Layer 4 of a small transformer language model trained on English Wikipedia (8 layers, counted from 0, width 128).
A neuron adds its activation times its output weights to the MLP's output. To switch it off is to set its activation to zero at one token and run the rest of the model.
A neuron's activation on a vector x is squared ReLU(weights . x), where the dot is the dot product.

Input weights of the MLP neurons that the questions are about. A number n stands for n times 0.0055.
n47: 34 43 -22 37 47 47 7 -71 56 -44 0 18 21 5 -25 29 -35 8 26 -42 39 36 59 -3 18 13 8 31 -36 39 10 12 26 38 -3 -74 3 29 -66 0 -12 -12 -8 -2 -15 15 25 19 30 7 4 11 -3 -24 -25 -8 43 14 -21 -8 -42 15 -24 -25 -5 8 2 14 26 3 19 12 16 9 20 11 13 11 -18 -11 2 48 41 -7 19 -14 1 30 -45 52 2 7 0 -15 73 39 18 19 60 22 -10 34 26 -47 -3 40 7 -15 22 5 36 -41 43 3 15 -9 -37 -6 -3 -33 12 -1 62 -18 4 47 -6 15
n86: -6 -16 -21 13 -45 12 -20 -9 -46 0 41 -4 11 -2 18 -5 -56 -12 31 47 26 -55 -19 -21 -9 41 13 22 -57 2 18 16 16 -34 51 -74 -13 -31 -55 27 -3 13 17 16 -26 20 5 42 2 -22 -14 14 2 -50 -1 22 -20 28 68 26 -23 74 -25 1 -7 80 -55 -8 20 -1 -4 -33 6 10 45 18 28 -30 8 -15 6 12 27 -59 -4 24 34 -17 19 25 -6 -21 6 19 11 20 32 58 11 -8 26 -49 72 -12 -15 -12 49 46 31 -8 -49 4 19 37 -23 45 20 -46 3 -25 0 1 -30 -15 -23 34 -34 36
n113: 3 -3 -15 -46 5 -19 12 -10 36 -11 4 -37 -12 30 10 1 57 -4 -39 23 -23 18 15 11 3 -14 3 6 -31 13 30 0 27 16 19 -24 -22 -3 -31 22 -6 -44 -53 26 2 -4 44 -51 1 23 22 -6 -4 -1 14 14 -11 -2 -9 -24 34 -48 -16 -8 5 -24 -28 12 50 24 30 -3 -15 -36 4 6 -17 -28 36 -23 11 -19 21 10 0 -18 17 22 24 19 -55 8 -2 -1 83 18 -63 29 -2 -1 -17 12 -17 -13 20 -52 11 1 24 4 -43 -18 1 26 -37 -40 -3 78 -16 16 40 -21 -13 45 -16 9 -12 -4
n270: -15 15 -20 44 -16 21 -17 -21 -40 -33 19 40 56 -36 -23 69 -54 -27 3 -7 26 -34 -22 29 3 7 40 -48 -55 -8 3 7 47 28 -27 -44 2 -21 -1 -34 -13 27 35 -6 -4 -15 -10 -71 -4 -36 -41 -21 30 -47 48 -14 40 -35 52 -22 4 -6 14 6 31 -4 21 75 13 -36 2 50 10 21 -3 29 19 -29 55 -5 7 -29 8 28 -1 -10 -38 3 55 -16 -40 0 -32 -54 1 8 28 -22 18 10 46 10 21 -35 -4 -41 -18 -53 1 -17 31 -34 7 5 27 -15 15 -37 -55 11 -11 67 7 -19 -10 -12 1 -8
n279: 7 -78 -43 -10 -5 -13 1 7 11 26 14 -11 27 2 24 27 13 -24 4 -19 -12 13 47 81 18 -16 35 11 -27 47 -17 -18 39 17 -24 9 -6 28 16 -14 -24 27 3 -12 -18 -34 -2 28 -18 6 31 1 37 23 -35 -1 -25 -37 -18 -7 11 -15 5 32 25 -14 -56 -26 33 3 23 30 16 -6 -25 11 29 -21 -19 -5 1 26 20 -30 -14 43 74 -4 -22 6 -14 -6 17 -9 -53 47 -24 2 38 32 -11 11 -7 9 56 3 37 16 24 32 -56 -18 6 22 13 -49 12 15 23 -40 0 -27 9 -9 6 43 -28 29
n311: 38 8 0 -16 35 -21 -4 -36 21 -30 -5 0 -22 10 -9 -46 54 -15 17 13 4 27 12 -8 -7 -59 -5 60 -2 42 -6 30 -33 27 -33 5 11 -16 -76 -13 -6 26 38 -83 -17 -19 -27 -47 27 -56 -7 -28 5 49 -42 3 -1 45 22 -31 27 -12 39 29 -8 19 38 -9 10 -39 -10 52 -12 -13 8 -12 -20 -17 22 -11 -22 17 19 -12 -34 -11 17 -42 30 -6 -30 -8 15 30 14 -1 -23 -19 4 -54 27 39 -22 24 -28 11 30 29 3 -22 -24 28 13 17 53 -9 39 61 42 32 24 -37 22 9 -7 30 0 -20
n379: 9 -20 21 16 -2 0 19 -25 25 65 46 -19 -16 11 28 19 2 -3 32 2 -10 -27 26 3 -4 -22 -10 30 29 -29 -14 -45 20 -6 -2 -4 0 -16 35 -39 2 2 -23 -12 13 -23 7 -5 -9 9 2 -18 2 -7 -48 -57 -19 11 9 -21 17 -2 11 -36 4 57 12 10 7 20 37 18 -16 -6 57 49 -1 -56 -41 -62 37 24 64 25 -19 -29 26 11 5 -30 8 -22 -54 -44 53 7 75 -18 -7 14 -31 23 15 28 14 -3 19 8 23 34 -24 -10 17 -20 19 -32 43 25 -27 -21 -14 1 26 39 -18 14 -4 -57
n404: -47 5 -30 34 15 32 -8 -28 8 -8 1 -5 23 20 11 43 48 -17 4 -29 -9 5 -19 -12 33 24 2 -17 -36 -2 40 27 20 -16 -24 -21 -12 21 -1 0 -4 -4 -6 -24 13 5 -44 -8 -26 -17 -32 15 28 -7 19 20 -10 -19 9 11 21 -24 -20 8 4 -3 36 -18 -39 -7 -12 23 -1 -6 -2 20 15 -62 58 17 20 -13 9 9 29 47 30 -14 2 -13 4 18 -15 -47 83 9 -8 20 -37 6 -13 8 -17 26 25 7 11 10 -33 12 19 -46 3 27 -6 -19 17 10 -3 33 10 7 17 -5 -14 -7 11 -40
n425: -53 18 -21 5 22 -3 18 -14 26 32 38 -48 38 30 -23 21 27 6 -2 7 21 28 7 10 -37 11 35 12 -18 -26 -9 -19 -4 46 12 31 25 -11 8 31 -20 32 -42 -16 3 -42 4 -24 -1 8 58 -37 36 33 -29 25 -20 -6 1 30 22 -33 -32 -26 32 -33 7 -7 32 -16 7 -34 -16 24 46 -95 19 -5 27 -30 32 -7 34 38 13 35 7 24 17 -37 -71 -12 16 -11 44 36 -18 -29 19 6 -67 -27 -18 16 1 20 37 14 32 0 18 22 29 11 25 22 24 5 -53 -37 -25 5 30 -42 42 -16 9 5
n501: 31 -25 -22 -12 -4 -5 21 5 -4 -17 -2 -20 -4 -4 -16 -26 -12 -32 -17 32 -1 -1 -21 -30 -27 35 -10 20 -3 45 30 -2 -3 28 -18 -33 0 67 25 2 -7 -19 3 6 -12 15 3 -35 -16 -33 -13 22 42 -26 20 1 1 -1 38 8 38 4 -27 3 32 -3 -60 29 25 7 0 23 79 -1 29 3 19 1 26 -30 -21 22 -31 4 12 19 -4 -7 18 -25 -2 -26 24 -22 -24 -24 35 -42 59 27 2 -39 20 15 -34 -8 44 0 -2 -24 -12 14 15 13 -4 70 10 -3 13 -52 -15 18 -28 -27 -2 6 -46 -1

Output weights of the MLP neurons that the questions are about. A number n stands for n times 0.0056.
n47: 22 -22 -16 21 16 -44 17 -40 -2 -26 -6 -19 16 -2 -1 2 17 -27 -29 51 -24 -45 -8 11 11 -27 -23 85 14 25 -33 5 -46 -1 17 -16 15 -10 -8 -34 -6 17 -20 35 -16 41 12 23 -37 -24 -23 -24 0 39 25 6 9 -2 -7 -9 2 -65 -43 -3 -11 6 -33 9 -49 7 -29 28 17 3 2 14 11 22 32 12 25 6 24 -10 -27 21 -23 -41 -11 -27 -34 11 -25 38 23 56 -27 13 2 -15 -20 11 -28 54 7 6 -1 38 25 10 -35 72 6 -17 19 -5 -43 10 5 59 2 -12 14 2 54 -25 31 -23
n86: 0 -24 -3 -45 18 12 -20 13 28 46 -7 -52 -41 -52 -42 1 -1 -20 2 -17 17 6 44 4 17 47 -4 -12 -9 -12 -10 5 0 15 -20 27 10 -17 -24 -8 -27 14 31 18 23 -32 -26 -42 -3 34 -9 -1 18 35 7 9 -19 -52 -24 0 5 58 29 -25 20 33 65 11 27 21 -44 -15 34 4 -64 37 35 -30 -57 7 2 -54 -26 49 15 2 10 -4 19 -68 -16 -9 -33 54 -6 19 -2 -40 -40 24 19 12 6 -26 -15 30 5 -38 -30 35 -31 -1 -29 54 -24 59 -90 5 18 -47 30 12 -10 28 -11 16 25 27
n113: -12 -11 33 1 8 34 4 -15 -11 -8 11 -48 -9 -14 21 -14 -16 -3 7 -43 3 -10 -26 21 -22 6 8 -18 1 -4 16 5 16 12 -41 7 -27 3 16 1 29 27 15 -13 6 22 -12 -17 -22 -7 -38 44 -30 -39 -43 -37 32 14 -24 15 13 -3 5 5 -29 26 12 30 -3 -36 3 30 21 9 -18 -36 33 5 -18 18 -7 4 -69 -32 -27 -7 -63 32 -55 -19 54 4 -5 33 0 -17 61 26 -8 -1 26 -17 47 -18 -24 2 16 21 13 16 6 -15 -15 -10 -26 -3 -7 -14 3 23 -8 17 -4 -11 -3 -26 -12 35
n270: 54 16 25 10 13 -21 10 20 10 -48 -3 50 -23 0 9 -30 -31 1 58 -12 7 63 25 56 0 43 15 -17 -8 20 -15 28 -31 -9 -19 42 -20 72 -4 2 4 -19 22 -9 -31 7 37 -11 -25 38 -29 -12 -5 3 -16 -8 24 12 -11 -71 19 -1 -19 -20 -33 37 -36 -71 -4 3 -12 -19 2 -1 -14 29 47 5 11 18 34 71 48 3 -12 -35 19 30 -18 8 -2 29 34 -33 -5 -21 42 -32 -2 -6 24 -10 18 -9 -14 22 -61 3 -57 27 23 20 9 -4 -10 -10 -34 9 -6 -55 14 -60 -6 -10 -19 -13 9 9
n279: 0 -14 11 64 -38 14 5 1 32 21 4 6 8 -17 -4 -2 12 -1 32 41 18 -5 -11 13 -23 -56 6 8 -4 1 -38 24 -50 12 -15 11 2 11 3 -39 23 15 -7 -2 27 -32 -41 7 16 -31 -34 -18 -24 34 -27 -46 28 -42 -1 -18 15 74 -44 -27 -35 28 28 25 -9 12 -6 -8 -16 19 -20 33 2 8 3 3 -22 -7 -30 36 -15 19 17 6 29 -39 20 14 16 -1 -26 -6 21 16 -36 -15 47 -7 -28 -12 2 -7 39 -42 -19 -6 -29 3 31 26 10 26 -11 16 18 -20 59 25 -6 -1 -11 31 24 -23
n311: -29 10 3 18 3 21 -28 -57 -17 18 -10 -39 61 -21 -18 23 -6 9 54 21 -18 -42 -35 -17 -13 24 41 -48 -10 -17 33 -52 27 -21 26 0 -5 17 22 20 15 -33 -26 45 -27 9 -16 -17 13 41 -8 -7 51 -20 23 1 49 -94 6 3 -11 31 -39 -15 7 -22 9 2 25 -2 48 16 22 5 -28 8 -8 -7 -11 6 -16 -41 10 -6 -9 4 -19 26 38 23 -12 -1 48 -22 -5 16 8 29 -41 17 -44 4 16 -31 -10 -36 -22 31 18 36 -36 -41 -12 -17 -28 19 9 -25 -12 28 3 -3 -34 -21 -33 43 -1 -7
n379: 18 -10 13 -41 -39 15 29 1 -23 0 -12 24 -3 -2 6 31 -9 4 -46 -18 8 4 5 5 6 17 -19 -16 -15 11 -14 22 18 -3 -29 -31 -23 10 0 17 -20 16 44 -10 9 13 -1 -23 12 -35 -22 5 -13 -17 15 -29 15 14 23 -8 -7 12 -31 -12 -58 -53 -16 9 -14 2 1 -35 18 24 -56 -10 9 56 27 19 -43 -3 -38 -17 -13 -4 1 -11 -8 -3 28 28 -22 20 3 -10 -42 -76 -16 -5 4 -28 3 24 35 10 -3 -44 -45 -32 -9 -14 33 12 4 -12 -8 31 38 21 -7 -22 -40 -11 26 37 -32 25
n404: 1 -34 -5 -11 8 -32 -3 -22 -7 -3 52 14 6 -42 -29 20 -31 15 -8 42 18 -11 18 -1 27 -10 8 2 13 7 -9 -19 1 -9 42 -25 30 9 -46 -42 25 -8 16 -11 1 -4 26 -15 20 -7 19 -27 -23 41 -13 3 4 -7 32 -21 -29 21 36 -29 21 9 3 38 19 -2 1 -1 -3 -12 11 -36 -36 26 -17 23 7 10 26 -5 -12 -18 -10 -20 25 14 -6 -5 20 16 -34 -13 -3 36 39 3 -41 -3 8 5 24 -26 -28 3 31 -28 -9 20 -7 -31 0 2 27 3 10 -22 45 15 2 -30 41 -1 -5 -14
n425: -52 10 -19 11 13 38 20 -17 35 4 -3 -44 -33 -18 1 -36 -37 10 -32 28 15 -30 -19 11 3 -29 -19 -37 19 10 -19 -9 -20 -32 25 -75 -2 19 -3 -25 21 -6 7 38 -9 23 -27 -28 24 -5 -40 26 -17 31 41 -18 -11 3 -16 -8 30 41 -23 -8 2 2 3 12 7 -31 -29 -35 -20 -4 -48 18 -26 -43 60 26 -40 -29 -4 25 10 -14 9 27 1 -33 -43 -38 -7 -50 29 20 1 3 2 -52 17 -15 42 45 38 -1 23 0 8 19 14 21 -6 15 -10 14 6 41 16 -18 33 23 13 -17 14 -44 -23 -62
n501: -31 9 3 -14 13 -28 -13 -27 -10 51 30 34 26 -4 7 1 12 45 4 -7 -8 14 32 -25 -13 -19 -7 -19 14 -30 19 15 16 -29 25 6 -48 -24 -35 12 60 -23 22 44 19 14 -6 11 -1 11 -14 26 -43 -19 -20 34 -11 35 -12 -8 -7 11 15 -10 -38 -16 60 7 -25 -15 4 -24 -17 70 24 -14 -9 -16 29 -9 30 5 41 -18 -17 -45 16 -24 -11 6 13 -23 27 15 10 35 -35 -7 -37 -16 -2 20 -10 -5 20 44 6 26 18 -14 -4 18 -2 16 -43 -13 -9 15 3 -13 41 -27 -14 12 -8 -20 69 10

Each question names a token from some text and the token that comes next. It shows the vector x that enters the MLP there. A number n stands for n times 0.084.

Then comes g, the gradient of the next token's log-probability with respect to the MLP's output, scaled to length 1. A neuron's effect is roughly proportional to its activation times (output weights . g). A number n stands for n times 0.0042.

" m", then "art"
x: 4 0 8 10 10 -3 -2 10 6 14 6 -13 -4 0 16 16 9 -5 6 16 -3 4 2 1 -9 -6 6 -21 19 -7 -17 -12 -15 4 24 23 -19 -8 15 -10 7 0 -11 9 -17 12 11 6 -2 -7 16 6 2 5 -20 -11 -31 -7 -43 5 -16 -5 0 -20 -7 5 4 0 -2 3 20 -11 -11 -11 -21 -4 14 10 23 -8 -18 10 0 7 4 -3 -1 6 -9 -11 0 -1 -21 0 5 -4 9 -5 6 0 13 -1 -3 3 -4 -1 -17 -13 7 -6 3 8 19 3 6 10 6 12 -11 -6 -15 -9 38 2 -14 6 20 -1
g: 9 14 -10 -3 2 7 2 12 18 -20 -14 4 -2 -8 -15 -23 5 38 -50 -18 0 -11 18 -27 -21 15 -14 -11 9 -30 -20 -34 3 -17 21 -18 19 -13 14 -34 16 -31 31 -31 6 27 -8 57 -11 13 -7 -13 50 -38 -4 -9 -28 6 -20 -3 42 0 10 23 6 5 -4 -5 30 -24 15 47 21 29 -15 -29 13 -10 -4 17 7 18 23 26 -11 -29 17 -41 -7 12 5 29 -3 -13 -20 16 14 25 29 -4 -15 4 5 19 -31 8 -8 -9 -24 12 -26 -2 24 -18 -22 -30 3 20 -21 -33 10 -2 53 6 -13 -31 16 -6
Which neuron, switched off, raises the next token's probability most? n379

"it", then "urg"
x: -12 -4 17 -9 -2 -13 -2 0 -15 8 -12 8 -19 10 -2 -10 -11 -4 4 -5 6 4 -15 -30 -7 -20 13 -8 26 3 -9 2 -12 6 4 7 -19 -18 6 -2 -5 -12 2 26 -5 -4 -22 13 -11 7 8 -1 0 -2 12 -7 16 -10 17 29 -9 -3 15 -1 -16 14 -15 4 -6 12 -31 -3 -14 -7 -9 -2 28 15 1 0 -12 -9 7 1 8 4 1 -11 17 14 -4 -2 -17 32 -14 -9 -10 9 13 -11 13 -5 -6 -13 7 -4 -8 10 10 2 -1 -1 -11 -1 -25 4 -10 1 -14 2 -3 -11 8 1 -17 17 1 12
g: -42 14 12 3 34 -8 5 -6 5 18 -33 -20 -27 -24 -23 0 -6 12 10 11 25 -7 13 -44 -20 -11 -52 24 4 -13 -19 -23 -2 15 40 18 0 -17 27 21 -5 -3 -5 -5 25 8 -18 14 3 -23 9 -45 29 24 29 0 -38 -26 -17 -9 -1 23 -22 -20 33 9 -3 47 -8 -8 9 -13 -3 -18 -33 6 -6 -11 -12 -12 -5 -49 -14 26 -7 -1 43 -11 -10 -28 -24 -5 49 21 -36 -4 4 4 10 31 -13 4 -6 -16 -19 4 26 -3 7 22 -28 -1 23 -28 -2 48 -13 -15 -14 -13 -18 19 6 31 21 26 4 13
Which neuron, switched off, lowers the next token's probability most? n86

"n", then "ity"
x: -3 6 2 4 -5 -11 0 -6 -1 1 7 -1 11 2 10 19 -17 2 5 -4 -7 2 -16 -23 -2 -4 9 8 4 -4 -8 3 5 6 -16 33 -15 -18 8 2 6 -3 25 1 -26 -1 14 -8 9 5 1 2 -4 19 10 18 1 -14 -5 9 -19 1 2 0 -15 0 13 19 0 -13 7 -24 -18 1 -6 14 14 -9 -5 2 -3 -6 -4 5 31 -16 -2 5 -14 -8 17 8 -16 -1 -6 16 -3 -2 -6 4 -5 1 -4 -38 -7 4 -10 -12 -16 -8 3 1 -19 -1 10 4 -22 -3 7 38 -3 1 11 6 -20 2 21 -4
g: 23 9 -16 8 18 22 -29 -6 11 47 -4 31 -20 5 2 -5 1 33 36 0 -8 46 34 -8 -12 12 -8 8 -1 23 11 3 -23 -2 -22 4 24 -37 3 41 16 22 28 5 -3 -39 20 24 63 -24 -5 4 -57 11 -5 -23 2 -6 36 -28 0 9 11 1 -23 3 -21 -20 21 0 -2 -21 -5 29 -14 26 36 27 22 24 7 -29 -5 12 -9 11 -9 6 -51 5 0 -12 24 11 12 -8 -41 16 22 -7 12 12 0 -16 -38 -16 -4 -2 -32 9 -11 3 -27 -19 17 -35 18 20 26 -17 -1 -7 -17 18 4 -2 -21 -12
Which neuron, switched off, lowers the next token's probability most? n270

"\n", then "=="
x: -17 23 38 21 2 15 27 14 -3 -8 -6 -5 2 9 -2 -6 -22 7 -1 -14 3 2 2 5 -2 -8 -1 8 14 4 -6 10 15 -7 1 16 0 14 -5 4 -9 4 -7 4 -8 30 -2 20 9 2 3 -11 9 4 -2 -4 1 1 -2 -9 -5 -3 3 5 -12 -2 -7 -6 3 12 -15 -18 -8 8 18 4 7 3 4 2 -3 11 -5 15 -21 12 -4 -2 -27 -11 5 -5 -4 7 -7 8 3 -2 5 -2 1 4 6 16 -3 6 12 -9 -1 -9 6 3 -2 29 22 4 -26 4 -6 7 -10 3 -6 12 -19 43 34 5
g: 23 -67 -4 -27 -28 17 36 34 -19 22 10 27 18 26 20 1 9 3 -40 20 9 14 1 -13 44 9 -18 -10 32 -9 1 10 -21 -5 -9 -4 -38 -25 15 23 22 16 9 0 10 18 12 -12 8 -5 40 0 13 7 -13 3 -16 -4 11 -11 -34 -30 26 16 -38 -7 -12 3 7 -12 -41 -11 -26 7 32 -17 30 48 12 -2 2 23 -29 -19 -30 -45 9 33 15 1 -6 5 -3 8 -14 21 -5 3 -4 8 6 19 -13 -34 12 -4 30 15 14 38 -19 31 -17 -10 10 -13 -4 -36 -9 34 -7 -33 1 15 -5 -1 -11 31
Which neuron, switched off, lowers the next token's probability most? n47

" of", then " S"
x: 2 -17 9 -23 6 1 6 6 8 -9 -17 0 -8 8 3 20 7 0 -9 4 -12 2 1 3 -7 1 18 31 6 6 -13 -2 -6 -10 0 15 -14 -15 5 3 10 1 14 9 -2 -15 6 0 7 8 -7 17 -8 10 -19 10 -10 -5 6 11 5 -16 11 0 15 -11 24 7 -19 -2 -9 4 -3 -2 -11 15 15 6 -10 7 -3 0 -15 1 15 -6 1 -6 -2 16 40 4 -11 17 -12 -20 -8 6 7 -6 -7 6 4 9 -5 -11 13 -15 -8 2 2 14 -7 -6 7 12 -3 1 -1 20 10 -5 11 -4 -50 12 20 15
g: -21 1 -5 3 2 18 -9 -25 -4 13 -27 -4 15 -10 4 -15 -3 -10 13 -2 21 -27 -17 23 -18 7 5 -22 10 34 35 -15 3 18 33 19 -5 -25 30 -5 11 -17 29 33 17 -19 -40 -10 -16 60 -5 25 -6 32 0 11 21 2 -10 -28 4 -2 -15 37 -42 -8 -19 10 24 12 9 8 -14 9 -14 11 1 -19 -2 24 -4 -4 7 4 8 -26 -5 -8 0 -28 2 -29 -1 -19 -40 -19 -24 34 -24 -4 7 -20 -8 -19 -31 14 15 28 15 6 -28 -56 21 -46 22 10 4 10 8 -42 42 24 -47 7 -8 -39 -26 10
Which neuron, switched off, lowers the next token's probability most? n311

"ich", then " can"
x: -7 11 2 14 9 10 6 -6 -3 16 8 -21 27 9 8 0 -10 -4 -16 -20 -10 -12 -11 2 6 -6 22 1 23 -8 -14 -4 -6 2 -5 29 -8 -11 -23 -9 15 -4 1 12 -5 11 1 -6 0 -3 9 -2 -8 -6 11 13 8 -3 -14 -6 -18 -6 -3 6 -19 16 1 -6 -7 2 -5 -10 -13 1 15 -1 14 -6 -2 1 -16 31 -11 2 -6 2 7 -4 7 -7 28 8 -34 8 -1 -11 21 -10 -21 -6 -10 17 -10 -27 0 -6 4 2 8 -8 -4 7 -6 19 -6 -7 -5 13 13 8 -2 -16 0 9 -18 -12 27 1
g: 22 35 -27 -3 -16 -41 13 -8 -11 -35 -28 19 -4 7 -22 -31 -10 -2 16 -7 -10 3 41 26 40 -25 43 1 22 -10 33 -14 14 -19 17 -5 -15 -13 -16 14 -8 7 -30 30 16 -12 -5 32 26 33 -25 20 3 16 -36 -9 -13 -16 -11 -37 -15 -16 -27 -24 -20 3 16 11 45 24 27 -15 -4 23 -40 7 22 -10 0 47 3 4 2 3 25 4 -45 37 -20 10 15 -16 22 -10 -12 -17 -11 21 -30 -10 26 9 2 -30 -11 -12 -27 -17 16 15 -4 -11 -12 -11 -12 44 -29 -16 -15 0 2 -37 1 -17 2 3 15 8
Which neuron, switched off, raises the next token's probability most? n379

" Sec", then "ond"
x: 6 -17 8 -14 6 -9 21 21 8 19 -11 6 -1 3 -7 10 14 -15 -5 6 7 6 6 -2 9 -6 15 -10 12 11 -13 32 -12 12 -6 32 -14 -26 12 13 11 4 -6 7 -3 -11 3 1 11 12 7 5 15 5 -9 -5 -12 8 1 12 -12 19 -1 19 -9 0 -21 -3 3 8 -17 12 4 -10 -14 1 9 9 2 -7 -7 2 -34 1 22 -2 5 6 -13 6 5 1 -11 1 -7 -9 4 -3 -2 1 7 2 -14 -8 -5 7 -2 -10 15 9 9 -6 -10 12 -9 9 -13 7 8 4 -17 -8 -21 -14 -26 32 6 18
g: 52 16 -21 2 -20 -7 -17 30 3 -26 -5 4 28 -9 -1 21 29 -6 7 2 -3 -37 -13 22 -20 37 17 14 -18 23 -26 53 16 -15 4 -21 -10 -9 11 -6 10 34 -2 14 -25 -13 0 -13 16 18 -8 -6 -5 -24 21 37 6 -9 -40 -6 -8 20 -21 -3 5 11 -20 29 5 -12 15 -2 -26 -31 13 -12 -16 2 17 -17 -4 14 -26 -22 -55 -18 10 -44 20 32 19 -20 -18 -32 66 -14 26 -18 9 -30 14 -23 2 -27 13 -2 -4 -9 -8 -12 21 -45 23 12 2 -26 22 -22 23 20 -25 -6 8 -20 14 -11 -15 3
Which neuron, switched off, raises the next token's probability most? n279

"ed", then " in"
x: 0 4 10 -3 4 10 14 22 2 4 0 14 -16 3 -6 17 -12 -7 15 -5 8 11 -2 10 4 -4 0 -2 25 -16 -18 -4 -21 -6 -6 22 -23 -4 6 10 12 -4 11 -15 -27 -19 -3 -6 3 6 3 -7 -23 -1 -7 -8 7 11 -6 5 -28 -4 -7 -1 -14 0 12 1 -7 -11 -6 -9 -16 10 2 1 17 0 3 -5 15 6 6 16 14 5 -13 -4 7 -17 49 8 2 -3 -6 -24 -1 -1 3 16 -2 15 8 -2 9 -8 2 -5 -7 6 -7 -6 -4 9 5 -10 -6 -10 -4 13 -2 10 -3 21 -34 0 21 12
g: 47 3 -12 9 -60 -14 28 7 -11 8 -24 -3 34 14 -4 25 -14 -27 26 38 5 5 37 -21 59 44 2 -19 11 40 -26 8 7 -12 4 -19 -22 -8 35 -3 -12 -30 22 12 -9 -22 -3 -5 -22 20 1 22 -10 12 -24 23 -35 -8 0 -5 -12 -34 7 -7 -1 2 -22 -1 -28 -16 15 -4 -9 -12 -35 -5 -4 36 -5 -6 -14 0 45 10 6 18 -7 -14 -1 -10 -1 -25 -19 -6 -34 9 13 -23 9 5 -18 3 -12 -23 15 8 35 -12 -16 15 19 -21 36 2 -47 12 -11 -3 51 10 5 1 -22 35 -4 -3 -18 16
Which neuron, switched off, lowers the next token's probability most? n379

"b", then "s"
x: 4 4 16 -14 -14 -6 27 1 -26 4 0 2 -19 -9 0 -15 9 1 14 -4 -2 -6 -22 -5 13 -17 6 -9 3 -2 1 3 -8 6 3 30 -8 1 -14 3 10 3 13 0 -7 9 -13 -16 -19 8 7 4 0 14 -16 -6 18 -4 -8 -5 -4 7 4 3 6 -11 15 7 -8 -3 6 18 -8 -9 -3 11 45 -5 21 -1 -30 1 -2 -4 -2 -6 -8 -1 -6 0 -8 -22 17 5 -9 -2 -10 6 -29 20 3 -18 17 9 8 -10 -14 -3 -10 -20 4 16 -3 -12 -3 -6 14 7 7 18 -1 -15 5 0 -7 -1 12 9
g: 20 -15 -28 -15 5 1 -25 1 21 24 12 -3 38 -41 -9 20 15 -5 -19 1 5 18 2 -17 -25 12 -26 -19 15 -2 4 19 32 18 -33 -34 -12 28 8 -47 -5 -18 39 5 5 14 -9 21 28 3 -53 6 -17 16 18 -4 -44 -32 -6 -20 -28 -10 33 -3 -36 1 -8 -20 30 16 17 3 2 -15 34 -39 24 -9 -28 -8 7 -21 1 -16 40 -4 -22 18 -18 17 30 14 0 -4 -6 -14 -19 23 -29 14 -17 -44 15 -14 30 8 1 9 3 -36 25 0 -21 20 17 -9 -21 1 2 13 46 -20 3 30 -8 24 19 20
Which neuron, switched off, lowers the next token's probability most? n311

" film", then "'s"
x: 3 -13 21 -31 14 2 12 -7 6 -1 -1 -10 8 -5 -1 -4 -11 2 -3 -20 -4 -1 -15 2 3 -12 13 1 7 12 6 -2 -15 0 -11 22 -40 3 5 -15 24 -20 -8 12 -19 9 -14 3 -5 8 10 -11 12 6 3 10 4 0 -25 -2 -13 6 12 -1 -7 3 -22 -8 9 18 21 4 0 0 -2 -14 7 -1 -9 9 -18 1 2 -8 3 -4 -7 4 -16 6 44 -4 -21 8 -22 -5 17 0 -4 19 -7 -6 -10 9 6 -4 0 -7 -4 -12 -5 0 8 -3 1 -14 -8 0 17 7 2 3 -1 5 -30 7 4 -6
g: 22 -4 -17 -46 -8 -11 63 -8 -6 19 11 -11 20 -7 4 -20 -21 40 21 35 1 -7 10 56 13 28 20 4 18 -3 -9 9 0 11 19 5 3 -40 -3 -4 -9 40 9 -1 0 3 -8 -23 -11 15 24 20 -32 6 34 14 -23 9 -10 7 3 18 38 -11 13 -16 32 -4 2 15 2 0 4 15 -9 -20 3 -26 -34 -15 -10 -14 -12 -6 8 2 -6 6 8 61 -40 18 -16 22 0 13 13 7 4 3 33 23 6 -31 -22 25 -29 15 31 -13 0 6 16 27 24 49 -34 25 13 26 28 1 13 17 15 1 30 38
Which neuron, switched off, raises the next token's probability most? n279

" as", then " m"
x: 23 -14 19 -6 -2 15 5 -3 4 12 -5 2 -9 -1 -6 -6 -24 -16 2 -11 8 -15 12 2 -14 0 8 10 6 -21 -9 -22 -12 -25 1 20 -28 -2 -11 -4 0 -3 -16 3 4 -14 12 10 3 -4 5 5 -2 -7 -7 -5 -3 3 -16 11 -20 14 -10 6 -4 7 -1 -10 -31 1 2 -1 -18 -7 28 9 3 3 -4 0 -24 18 -15 10 11 11 -8 9 -5 3 33 0 4 9 0 1 11 -17 -16 6 10 16 -4 11 -3 -9 1 -9 1 3 22 3 1 -5 10 -15 12 -1 2 1 -5 -11 14 7 -23 17 22 13
g: 20 18 -46 55 -35 -11 -59 9 -11 -35 -22 -11 30 8 4 22 -21 -15 -37 15 39 7 41 24 21 -19 -3 -2 11 28 31 -8 25 -13 -9 5 -2 -15 -7 -1 -10 -19 17 24 11 -21 4 10 -7 58 -8 0 -8 3 40 13 26 -31 37 -22 25 -12 -20 -32 23 17 -14 -4 5 -6 -4 -13 18 -3 10 7 -18 -36 -9 13 2 8 -17 15 34 14 -2 5 -1 -13 23 43 4 -54 17 -12 -6 4 -17 0 38 11 -1 -8 0 -25 3 28 -3 10 23 -10 -17 -26 8 -6 18 -18 1 -8 6 -12 15 20 -5 -25 -15 20
Which neuron, switched off, raises the next token's probability most? n379

" s", then "ung"
x: -18 -12 17 -12 29 10 14 -11 9 -14 -9 -9 -8 6 9 3 7 10 6 0 -10 10 10 -8 -1 0 30 15 1 -6 -5 1 -17 -9 16 16 -4 4 16 12 4 12 -17 15 -2 -6 15 4 1 0 8 -5 0 6 -5 -16 6 -18 -8 25 -35 17 18 -18 0 -5 8 3 5 10 -14 3 15 3 -23 9 23 -2 11 -8 -14 -14 -9 -2 16 4 -10 11 -10 -3 -2 10 12 8 7 -2 -5 0 -7 -8 -9 -8 17 2 -3 8 -5 1 5 -14 0 -2 8 -12 -11 -16 5 8 -3 2 -19 -8 12 11 -9 8 41 11
g: 6 5 18 31 31 7 11 21 -5 16 -34 6 -2 -3 -34 6 -10 -37 -3 -22 -2 1 8 29 -32 -47 14 -3 7 40 3 17 -3 -11 -14 -8 6 -16 8 -53 -35 -58 10 -5 4 -32 6 21 -28 -8 3 -13 -9 -23 43 -38 16 -3 -19 14 40 20 0 -1 -2 -6 -41 24 3 -2 -22 46 13 5 -16 -12 1 8 -2 -51 19 2 3 22 -17 5 15 -10 26 -8 -14 15 -16 -18 33 23 11 2 -10 -4 -27 -7 6 19 58 -20 -3 -13 5 23 28 -16 9 35 -5 10 -23 9 8 13 19 -34 -27 1 16 -18 -12 -6
Which neuron, switched off, lowers the next token's probability most? n425